Layer 7 of a small transformer language model trained on English Wikipedia (13 layers, counted from 0, width 64).
A neuron's activation on a vector x is GELU(weights . x + bias), where the dot is the dot product.
The model reads these tokens: " current" "ly" " the" " second" "-" "mo" "st" " played" " " "ri" "val" "ry" " in"

The vector x that enters this layer's MLP at each token. A number n stands for (n - 128) times 0.038.
0 " current": 193, 165, 96, 93, 139, 73, 140, 126, 127, 116, 152, 102, 85, 159, 57, 55, 156, 117, 120, 151, 87, 124, 144, 154, 159, 119, 114, 172, 124, 123, 150, 102, 151, 129, 163, 147, 104, 41, 124, 97, 133, 91, 140, 121, 151, 180, 139, 114, 101, 174, 141, 135, 109, 111, 162, 131, 151, 156, 118, 170, 124, 150, 105, 100
1 "ly": 178, 129, 122, 105, 136, 121, 116, 140, 110, 158, 160, 113, 125, 142, 50, 68, 133, 173, 72, 176, 166, 83, 185, 131, 104, 94, 127, 166, 117, 151, 126, 71, 141, 142, 178, 164, 113, 97, 116, 106, 171, 100, 99, 162, 144, 137, 167, 114, 153, 179, 63, 159, 137, 127, 112, 140, 130, 177, 110, 138, 111, 77, 99, 93
2 " the": 122, 122, 133, 65, 150, 202, 112, 128, 141, 153, 104, 145, 111, 216, 62, 104, 134, 144, 80, 142, 150, 110, 182, 151, 133, 117, 106, 120, 123, 146, 137, 71, 140, 102, 202, 159, 116, 62, 109, 139, 123, 127, 137, 132, 173, 152, 131, 94, 163, 166, 103, 132, 84, 130, 138, 85, 124, 182, 102, 192, 120, 97, 131, 84
3 " second": 180, 95, 140, 92, 147, 227, 103, 145, 154, 159, 107, 171, 144, 203, 68, 60, 157, 131, 81, 108, 128, 99, 165, 100, 117, 151, 109, 128, 129, 107, 85, 56, 108, 127, 204, 136, 131, 109, 121, 144, 98, 139, 133, 150, 155, 157, 69, 108, 155, 147, 98, 175, 161, 127, 143, 133, 126, 137, 107, 163, 120, 76, 96, 118
4 "-": 101, 119, 94, 86, 151, 224, 165, 118, 109, 150, 144, 185, 129, 243, 93, 125, 136, 145, 71, 124, 115, 113, 248, 159, 108, 135, 134, 105, 121, 142, 116, 120, 89, 139, 156, 154, 127, 110, 108, 111, 115, 122, 107, 183, 156, 165, 122, 117, 107, 137, 128, 137, 128, 106, 140, 100, 168, 109, 136, 149, 114, 52, 111, 67
5 "mo": 118, 105, 77, 122, 188, 182, 155, 158, 152, 169, 123, 198, 113, 203, 122, 78, 117, 111, 77, 175, 114, 154, 148, 110, 178, 163, 98, 142, 103, 91, 111, 120, 119, 149, 190, 138, 102, 84, 155, 137, 157, 150, 94, 104, 127, 93, 93, 134, 166, 109, 75, 137, 140, 145, 106, 86, 142, 141, 109, 165, 150, 74, 113, 79
6 "st": 181, 138, 82, 122, 163, 185, 126, 122, 112, 179, 116, 173, 182, 171, 93, 127, 157, 118, 124, 133, 155, 102, 163, 94, 81, 175, 165, 135, 124, 98, 138, 91, 93, 92, 176, 159, 129, 90, 110, 101, 69, 153, 128, 147, 145, 142, 79, 109, 125, 166, 56, 110, 136, 148, 126, 134, 119, 142, 57, 159, 113, 81, 107, 164
7 " played": 176, 112, 114, 89, 106, 206, 104, 159, 99, 164, 126, 171, 153, 175, 65, 107, 170, 171, 86, 130, 118, 108, 176, 140, 144, 162, 144, 165, 138, 111, 122, 70, 83, 108, 192, 176, 135, 110, 125, 116, 160, 105, 89, 143, 136, 135, 80, 157, 127, 130, 65, 169, 133, 87, 146, 117, 150, 147, 120, 103, 77, 112, 89, 98
8 " ": 121, 141, 106, 50, 149, 204, 147, 106, 123, 124, 133, 161, 135, 162, 73, 79, 162, 157, 99, 133, 123, 140, 241, 142, 141, 169, 119, 104, 106, 129, 109, 137, 100, 122, 147, 155, 157, 119, 125, 147, 175, 81, 122, 186, 174, 145, 101, 105, 137, 148, 71, 123, 133, 116, 153, 105, 141, 107, 93, 152, 95, 91, 123, 58
9 "ri": 104, 88, 88, 118, 177, 215, 179, 105, 104, 180, 131, 127, 143, 171, 108, 43, 121, 144, 101, 158, 126, 131, 195, 135, 134, 116, 94, 136, 103, 159, 159, 132, 121, 151, 162, 104, 121, 139, 108, 103, 160, 112, 53, 138, 120, 143, 84, 154, 164, 94, 102, 173, 122, 152, 147, 111, 122, 175, 57, 151, 136, 97, 137, 107
10 "val": 160, 119, 98, 143, 126, 187, 159, 123, 148, 141, 177, 171, 157, 144, 64, 101, 138, 121, 71, 205, 139, 119, 190, 119, 166, 124, 106, 121, 105, 32, 111, 97, 121, 106, 157, 117, 133, 104, 100, 87, 130, 143, 82, 214, 138, 146, 64, 113, 146, 155, 64, 85, 144, 158, 127, 121, 122, 159, 139, 108, 150, 111, 125, 169
11 "ry": 166, 143, 105, 126, 96, 141, 152, 130, 125, 159, 103, 165, 121, 195, 92, 69, 121, 184, 91, 159, 107, 80, 202, 151, 116, 139, 143, 112, 135, 112, 120, 63, 84, 113, 131, 174, 101, 123, 108, 101, 168, 118, 78, 213, 163, 137, 80, 89, 155, 145, 61, 120, 127, 144, 132, 107, 125, 194, 131, 136, 130, 131, 111, 160
12 " in": 130, 144, 59, 67, 124, 221, 110, 160, 138, 196, 138, 174, 151, 159, 79, 103, 114, 152, 107, 150, 149, 105, 181, 165, 107, 121, 137, 117, 91, 97, 114, 81, 97, 88, 184, 131, 85, 112, 155, 151, 170, 78, 125, 133, 155, 144, 125, 149, 167, 168, 117, 147, 101, 142, 136, 130, 139, 160, 80, 134, 96, 115, 108, 72

Each question shows the input weights of one neuron of the MLP. A number n stands for (n - 128) times 0.0034.

n303 (bias -0.140): 71, 144, 138, 127, 130, 67, 88, 146, 98, 104, 132, 114, 152, 93, 143, 83, 143, 114, 217, 160, 129, 126, 56, 105, 148, 92, 78, 106, 53, 121, 111, 142, 115, 187, 145, 85, 145, 83, 187, 182, 103, 129, 100, 61, 121, 145, 116, 130, 100, 88, 88, 94, 154, 146, 93, 149, 117, 180, 191, 89, 170, 107, 131, 77
On which token does it fire most? 5 "mo"

n77 (bias -0.109): 145, 81, 179, 124, 120, 145, 109, 136, 99, 166, 174, 104, 78, 118, 85, 152, 123, 133, 128, 110, 129, 156, 125, 118, 155, 89, 91, 92, 106, 165, 113, 162, 134, 130, 119, 130, 173, 86, 131, 130, 60, 149, 157, 98, 114, 166, 176, 99, 94, 99, 152, 93, 158, 95, 131, 117, 105, 134, 152, 99, 194, 130, 103, 48
On which token does it fire most? 0 " current"

n1 (bias -0.078): 151, 136, 114, 115, 108, 90, 143, 107, 110, 172, 86, 143, 105, 161, 158, 138, 104, 116, 113, 107, 134, 122, 63, 99, 137, 78, 147, 92, 71, 112, 123, 121, 168, 132, 157, 167, 79, 105, 113, 120, 105, 164, 163, 133, 121, 167, 119, 143, 132, 90, 179, 153, 169, 92, 144, 102, 83, 122, 144, 154, 109, 92, 148, 186
Its three highest activations, in order, are on tokens 3 " second", 6 "st", 0 " current"

n124 (bias -0.030): 181, 144, 100, 107, 110, 165, 92, 121, 122, 162, 117, 119, 101, 131, 171, 133, 142, 62, 132, 137, 127, 133, 112, 136, 100, 111, 115, 142, 161, 114, 90, 124, 108, 96, 115, 138, 104, 114, 130, 115, 152, 162, 106, 123, 129, 159, 74, 95, 172, 120, 178, 154, 108, 109, 104, 120, 117, 123, 114, 90, 97, 146, 145, 134
On which token does it fire most, and how strongly? 12 " in", at about 0.8

n68 (bias -0.117): 84, 149, 92, 89, 100, 183, 123, 135, 80, 109, 158, 83, 184, 118, 149, 170, 128, 125, 121, 127, 147, 165, 92, 125, 126, 140, 119, 92, 125, 148, 93, 113, 96, 95, 117, 126, 76, 58, 187, 95, 107, 152, 121, 84, 77, 139, 110, 88, 131, 125, 176, 160, 118, 130, 162, 142, 102, 91, 77, 119, 159, 184, 129, 148
On which two tokens does it fire most, strongest first? 12 " in", 6 "st"

n376 (bias -0.077): 123, 83, 94, 85, 105, 139, 178, 115, 108, 108, 107, 109, 72, 73, 166, 144, 103, 138, 155, 97, 127, 161, 68, 99, 113, 145, 127, 190, 160, 126, 127, 118, 146, 146, 144, 75, 164, 111, 200, 79, 129, 130, 117, 124, 130, 124, 78, 145, 129, 159, 103, 144, 184, 86, 147, 103, 39, 118, 74, 127, 106, 121, 150, 150
On which token does it fire most, and how strongly? 9 "ri", at about 0.15

n98 (bias -0.081): 115, 168, 147, 105, 126, 137, 122, 146, 127, 143, 126, 95, 101, 84, 116, 158, 189, 172, 111, 111, 162, 130, 118, 147, 102, 112, 118, 52, 108, 172, 103, 148, 174, 108, 140, 118, 131, 65, 109, 175, 94, 106, 103, 144, 140, 98, 158, 71, 142, 84, 145, 188, 114, 116, 93, 77, 128, 66, 162, 118, 125, 171, 163, 126
On which two tokens does it fire most, strongest first? 2 " the", 8 " "

n365 (bias -0.100): 155, 166, 110, 102, 192, 122, 145, 99, 75, 79, 92, 41, 140, 135, 161, 127, 63, 131, 160, 145, 145, 107, 127, 109, 72, 130, 125, 81, 113, 127, 135, 170, 106, 135, 124, 119, 149, 175, 134, 108, 151, 123, 154, 92, 87, 171, 120, 165, 138, 123, 124, 126, 139, 115, 178, 139, 110, 111, 143, 181, 139, 101, 43, 164
On which token does it fire most? 9 "ri"

n61 (bias -0.081): 195, 157, 44, 119, 106, 112, 105, 142, 79, 146, 174, 100, 165, 80, 132, 129, 94, 147, 120, 126, 159, 113, 79, 122, 128, 88, 108, 137, 140, 115, 122, 121, 145, 91, 132, 140, 33, 119, 140, 154, 130, 126, 141, 109, 126, 122, 158, 112, 108, 134, 102, 102, 128, 112, 58, 146, 113, 110, 129, 113, 164, 169, 166, 135
Its three highest activations, in order, are on tokens 1 "ly", 12 " in", 0 " current"

n88 (bias -0.057): 134, 159, 119, 166, 97, 106, 108, 62, 108, 153, 122, 85, 100, 98, 87, 165, 167, 108, 126, 122, 160, 102, 107, 134, 92, 115, 110, 97, 149, 109, 155, 102, 200, 118, 177, 185, 178, 199, 166, 80, 120, 107, 144, 35, 145, 62, 198, 127, 169, 128, 112, 130, 107, 160, 133, 164, 106, 116, 169, 140, 104, 102, 121, 150
On which token does it fire most, and how strongly? 1 "ly", at about 0.61

n76 (bias -0.036): 128, 123, 48, 115, 128, 140, 162, 144, 150, 103, 55, 106, 138, 117, 155, 162, 98, 152, 126, 116, 127, 158, 111, 173, 160, 112, 114, 120, 124, 110, 84, 112, 129, 90, 125, 147, 170, 133, 91, 124, 116, 115, 125, 133, 151, 136, 103, 156, 114, 163, 132, 111, 111, 132, 171, 109, 145, 115, 149, 158, 101, 195, 163, 158
On which token does it fire most, and how strongly? 11 "ry", at about 0.2

n108 (bias -0.082): 146, 102, 151, 125, 126, 121, 128, 130, 164, 121, 112, 89, 241, 89, 127, 132, 127, 90, 172, 95, 116, 155, 110, 136, 51, 87, 107, 108, 166, 129, 155, 123, 128, 114, 153, 116, 136, 119, 146, 123, 126, 132, 124, 94, 90, 111, 82, 165, 167, 137, 150, 150, 107, 129, 181, 145, 121, 125, 135, 121, 128, 134, 101, 67
On which token does it fire most? 12 " in"

n187 (bias -0.095): 189, 107, 165, 70, 98, 139, 120, 96, 81, 116, 108, 169, 101, 77, 149, 195, 141, 131, 119, 107, 165, 109, 111, 135, 105, 35, 162, 137, 95, 120, 138, 108, 111, 171, 101, 126, 133, 134, 151, 100, 120, 145, 109, 99, 149, 104, 112, 144, 120, 177, 173, 106, 168, 106, 144, 112, 162, 150, 191, 82, 143, 152, 56, 138
On which token does it fire most? 7 " played"

n155 (bias -0.046): 114, 114, 132, 76, 86, 135, 114, 152, 124, 102, 94, 107, 136, 111, 161, 116, 193, 135, 135, 111, 99, 137, 105, 106, 160, 106, 151, 177, 144, 151, 138, 116, 137, 73, 98, 88, 136, 172, 103, 164, 159, 79, 93, 73, 95, 148, 125, 166, 206, 104, 125, 113, 151, 102, 124, 125, 146, 104, 126, 118, 129, 161, 152, 139
On which token does it fire most? 7 " played"

n263 (bias -0.095): 146, 141, 103, 81, 88, 162, 120, 127, 133, 144, 129, 115, 63, 120, 123, 214, 127, 85, 109, 183, 141, 144, 98, 74, 184, 139, 83, 110, 164, 186, 104, 108, 161, 138, 123, 103, 151, 87, 134, 138, 92, 90, 132, 102, 93, 115, 107, 154, 99, 146, 95, 122, 130, 151, 169, 151, 129, 179, 135, 82, 109, 122, 136, 137
On which two tokens does it fire most, strongest first? 10 "val", 2 " the"

n164 (bias -0.081): 130, 142, 73, 187, 135, 165, 170, 115, 132, 111, 136, 148, 174, 103, 147, 131, 144, 108, 119, 98, 161, 167, 127, 69, 148, 115, 157, 111, 133, 151, 70, 83, 152, 109, 120, 92, 148, 85, 175, 93, 89, 196, 132, 109, 178, 75, 146, 84, 68, 162, 171, 80, 104, 107, 90, 129, 104, 133, 143, 87, 118, 136, 123, 141
On which token does it fire most? 6 "st"

n201 (bias -0.064): 101, 144, 146, 141, 103, 125, 79, 120, 84, 153, 148, 152, 105, 101, 162, 108, 106, 145, 126, 70, 117, 141, 90, 140, 145, 146, 96, 148, 157, 152, 200, 102, 112, 173, 92, 151, 150, 79, 123, 96, 163, 193, 99, 136, 72, 94, 143, 135, 82, 133, 90, 149, 59, 85, 114, 187, 165, 103, 149, 135, 141, 82, 123, 120
On which token does it fire most? 7 " played"

n324 (bias -0.081): 90, 166, 163, 100, 124, 149, 157, 125, 128, 151, 117, 87, 115, 115, 136, 159, 69, 122, 148, 170, 97, 196, 99, 95, 86, 126, 97, 123, 154, 150, 59, 156, 111, 106, 115, 120, 130, 79, 141, 104, 85, 143, 112, 106, 162, 182, 134, 152, 107, 151, 109, 119, 87, 109, 139, 101, 105, 210, 177, 111, 116, 112, 99, 95
Its three highest activations, in order, are on tokens 2 " the", 0 " current", 4 "-"

n319 (bias -0.089): 117, 177, 124, 117, 108, 142, 169, 70, 68, 157, 89, 102, 125, 117, 152, 59, 116, 138, 103, 99, 144, 184, 132, 98, 114, 92, 103, 82, 105, 153, 132, 161, 118, 128, 62, 96, 111, 137, 150, 133, 117, 164, 86, 151, 151, 128, 172, 173, 49, 130, 141, 121, 111, 128, 179, 143, 153, 164, 153, 132, 107, 162, 75, 133
On which token does it fire most? 9 "ri"

n59 (bias -0.104): 183, 123, 179, 129, 157, 105, 136, 136, 88, 123, 114, 119, 131, 141, 182, 135, 90, 181, 131, 65, 166, 120, 113, 151, 61, 152, 127, 143, 133, 188, 89, 159, 92, 110, 74, 114, 133, 110, 100, 146, 167, 164, 92, 176, 149, 129, 154, 146, 106, 103, 113, 111, 77, 48, 121, 121, 110, 149, 142, 125, 107, 98, 141, 118
On which token does it fire most, and how strongly? 11 "ry", at about 0.21

n107 (bias -0.067): 169, 123, 124, 90, 82, 115, 106, 126, 128, 136, 98, 140, 96, 119, 171, 113, 149, 174, 153, 83, 146, 134, 132, 151, 128, 113, 95, 119, 146, 95, 75, 166, 143, 166, 97, 149, 131, 144, 131, 142, 124, 92, 161, 146, 123, 133, 208, 158, 95, 122, 133, 120, 67, 136, 178, 73, 121, 206, 110, 89, 155, 121, 81, 172
On which token does it fire most, and how strongly? 11 "ry", at about 0.15

n24 (bias -0.059): 149, 120, 96, 61, 124, 115, 77, 128, 89, 78, 168, 156, 143, 79, 131, 135, 117, 151, 148, 127, 116, 149, 89, 120, 96, 175, 138, 117, 142, 142, 168, 108, 157, 102, 125, 206, 131, 111, 127, 168, 167, 121, 150, 143, 157, 108, 140, 164, 145, 108, 165, 72, 147, 103, 120, 117, 121, 108, 131, 133, 131, 138, 108, 171
On which token does it fire most? 7 " played"

n291 (bias -0.081): 161, 114, 91, 121, 100, 70, 124, 72, 61, 136, 99, 114, 124, 73, 130, 123, 113, 126, 138, 128, 219, 146, 67, 129, 89, 166, 157, 123, 186, 112, 135, 83, 110, 159, 191, 129, 139, 103, 143, 113, 131, 88, 128, 71, 94, 148, 158, 120, 144, 88, 112, 130, 107, 81, 114, 154, 143, 82, 68, 94, 133, 92, 98, 148
Its three highest activations, in order, are on tokens 6 "st", 1 "ly", 7 " played"

n154 (bias -0.097): 94, 134, 106, 101, 84, 74, 129, 123, 170, 117, 115, 134, 89, 118, 163, 141, 119, 66, 86, 159, 163, 141, 122, 162, 55, 105, 117, 131, 156, 102, 94, 75, 124, 116, 109, 171, 189, 122, 139, 58, 184, 81, 108, 116, 125, 115, 127, 169, 98, 108, 136, 115, 143, 111, 128, 114, 107, 135, 153, 100, 170, 98, 108, 133
Its three highest activations, in order, are on tokens 11 "ry", 1 "ly", 10 "val"

n9 (bias -0.050): 129, 107, 123, 120, 151, 115, 112, 140, 92, 68, 114, 96, 66, 135, 153, 124, 121, 192, 110, 131, 103, 194, 131, 147, 84, 169, 97, 122, 181, 112, 153, 111, 151, 129, 133, 107, 90, 119, 196, 48, 118, 116, 99, 113, 67, 130, 146, 142, 118, 92, 153, 173, 139, 109, 133, 115, 138, 87, 178, 129, 121, 99, 199, 80
On which two tokens does it fire most, strongest first? 0 " current", 4 "-"

n118 (bias -0.088): 152, 103, 136, 146, 142, 105, 164, 113, 141, 102, 94, 114, 86, 99, 129, 152, 146, 95, 135, 108, 182, 107, 155, 123, 94, 115, 101, 174, 135, 104, 132, 129, 187, 171, 114, 80, 140, 93, 83, 121, 136, 107, 140, 113, 116, 111, 104, 187, 134, 142, 46, 166, 117, 79, 175, 120, 122, 98, 181, 100, 123, 123, 115, 126
On which two tokens does it fire most, strongest first? 1 "ly", 0 " current"

n21 (bias -0.091): 164, 128, 153, 91, 129, 148, 112, 165, 112, 125, 79, 117, 82, 112, 142, 128, 155, 130, 160, 61, 106, 72, 108, 106, 119, 114, 135, 153, 145, 175, 138, 115, 148, 152, 133, 111, 112, 132, 126, 96, 118, 118, 103, 125, 174, 135, 74, 113, 125, 142, 107, 124, 95, 70, 155, 179, 119, 56, 133, 92, 151, 159, 134, 121
On which token does it fire most, and how strongly? 7 " played", at about 0.53

n212 (bias -0.067): 135, 160, 74, 145, 106, 135, 118, 158, 185, 77, 113, 141, 138, 121, 134, 156, 186, 112, 197, 119, 138, 100, 139, 149, 143, 96, 78, 150, 103, 146, 60, 131, 126, 124, 134, 82, 168, 145, 141, 126, 191, 154, 100, 135, 118, 119, 202, 130, 87, 137, 96, 103, 183, 125, 132, 87, 76, 126, 137, 160, 153, 149, 152, 147
On which token does it fire most? 10 "val"

n184 (bias -0.092): 127, 81, 107, 101, 156, 117, 139, 139, 109, 140, 134, 48, 128, 156, 116, 181, 120, 99, 98, 140, 168, 129, 140, 91, 43, 95, 130, 172, 126, 133, 97, 108, 125, 177, 71, 107, 187, 100, 57, 111, 109, 126, 159, 95, 147, 98, 173, 150, 129, 147, 108, 189, 108, 111, 137, 146, 135, 150, 147, 129, 128, 151, 119, 140
On which token does it fire most, and how strongly? 1 "ly", at about 1.2

n141 (bias -0.126): 131, 134, 126, 112, 130, 72, 168, 129, 134, 94, 135, 108, 68, 93, 163, 139, 160, 122, 129, 127, 122, 91, 105, 79, 179, 161, 106, 118, 140, 71, 156, 157, 89, 151, 125, 105, 153, 136, 115, 137, 171, 187, 172, 117, 55, 163, 100, 117, 127, 172, 116, 57, 203, 105, 132, 147, 146, 124, 181, 107, 157, 191, 122, 73
On which token does it fire most, and how strongly? 0 " current", at about 0.15

n116 (bias -0.085): 103, 97, 102, 135, 138, 142, 166, 145, 127, 117, 94, 107, 156, 134, 148, 121, 177, 75, 171, 140, 121, 120, 111, 88, 95, 106, 66, 110, 130, 145, 151, 117, 175, 143, 120, 164, 131, 92, 125, 123, 142, 167, 151, 141, 157, 155, 156, 74, 134, 67, 95, 104, 152, 121, 128, 152, 74, 115, 115, 103, 157, 112, 143, 141
Its three highest activations, in order, are on tokens 6 "st", 9 "ri", 5 "mo"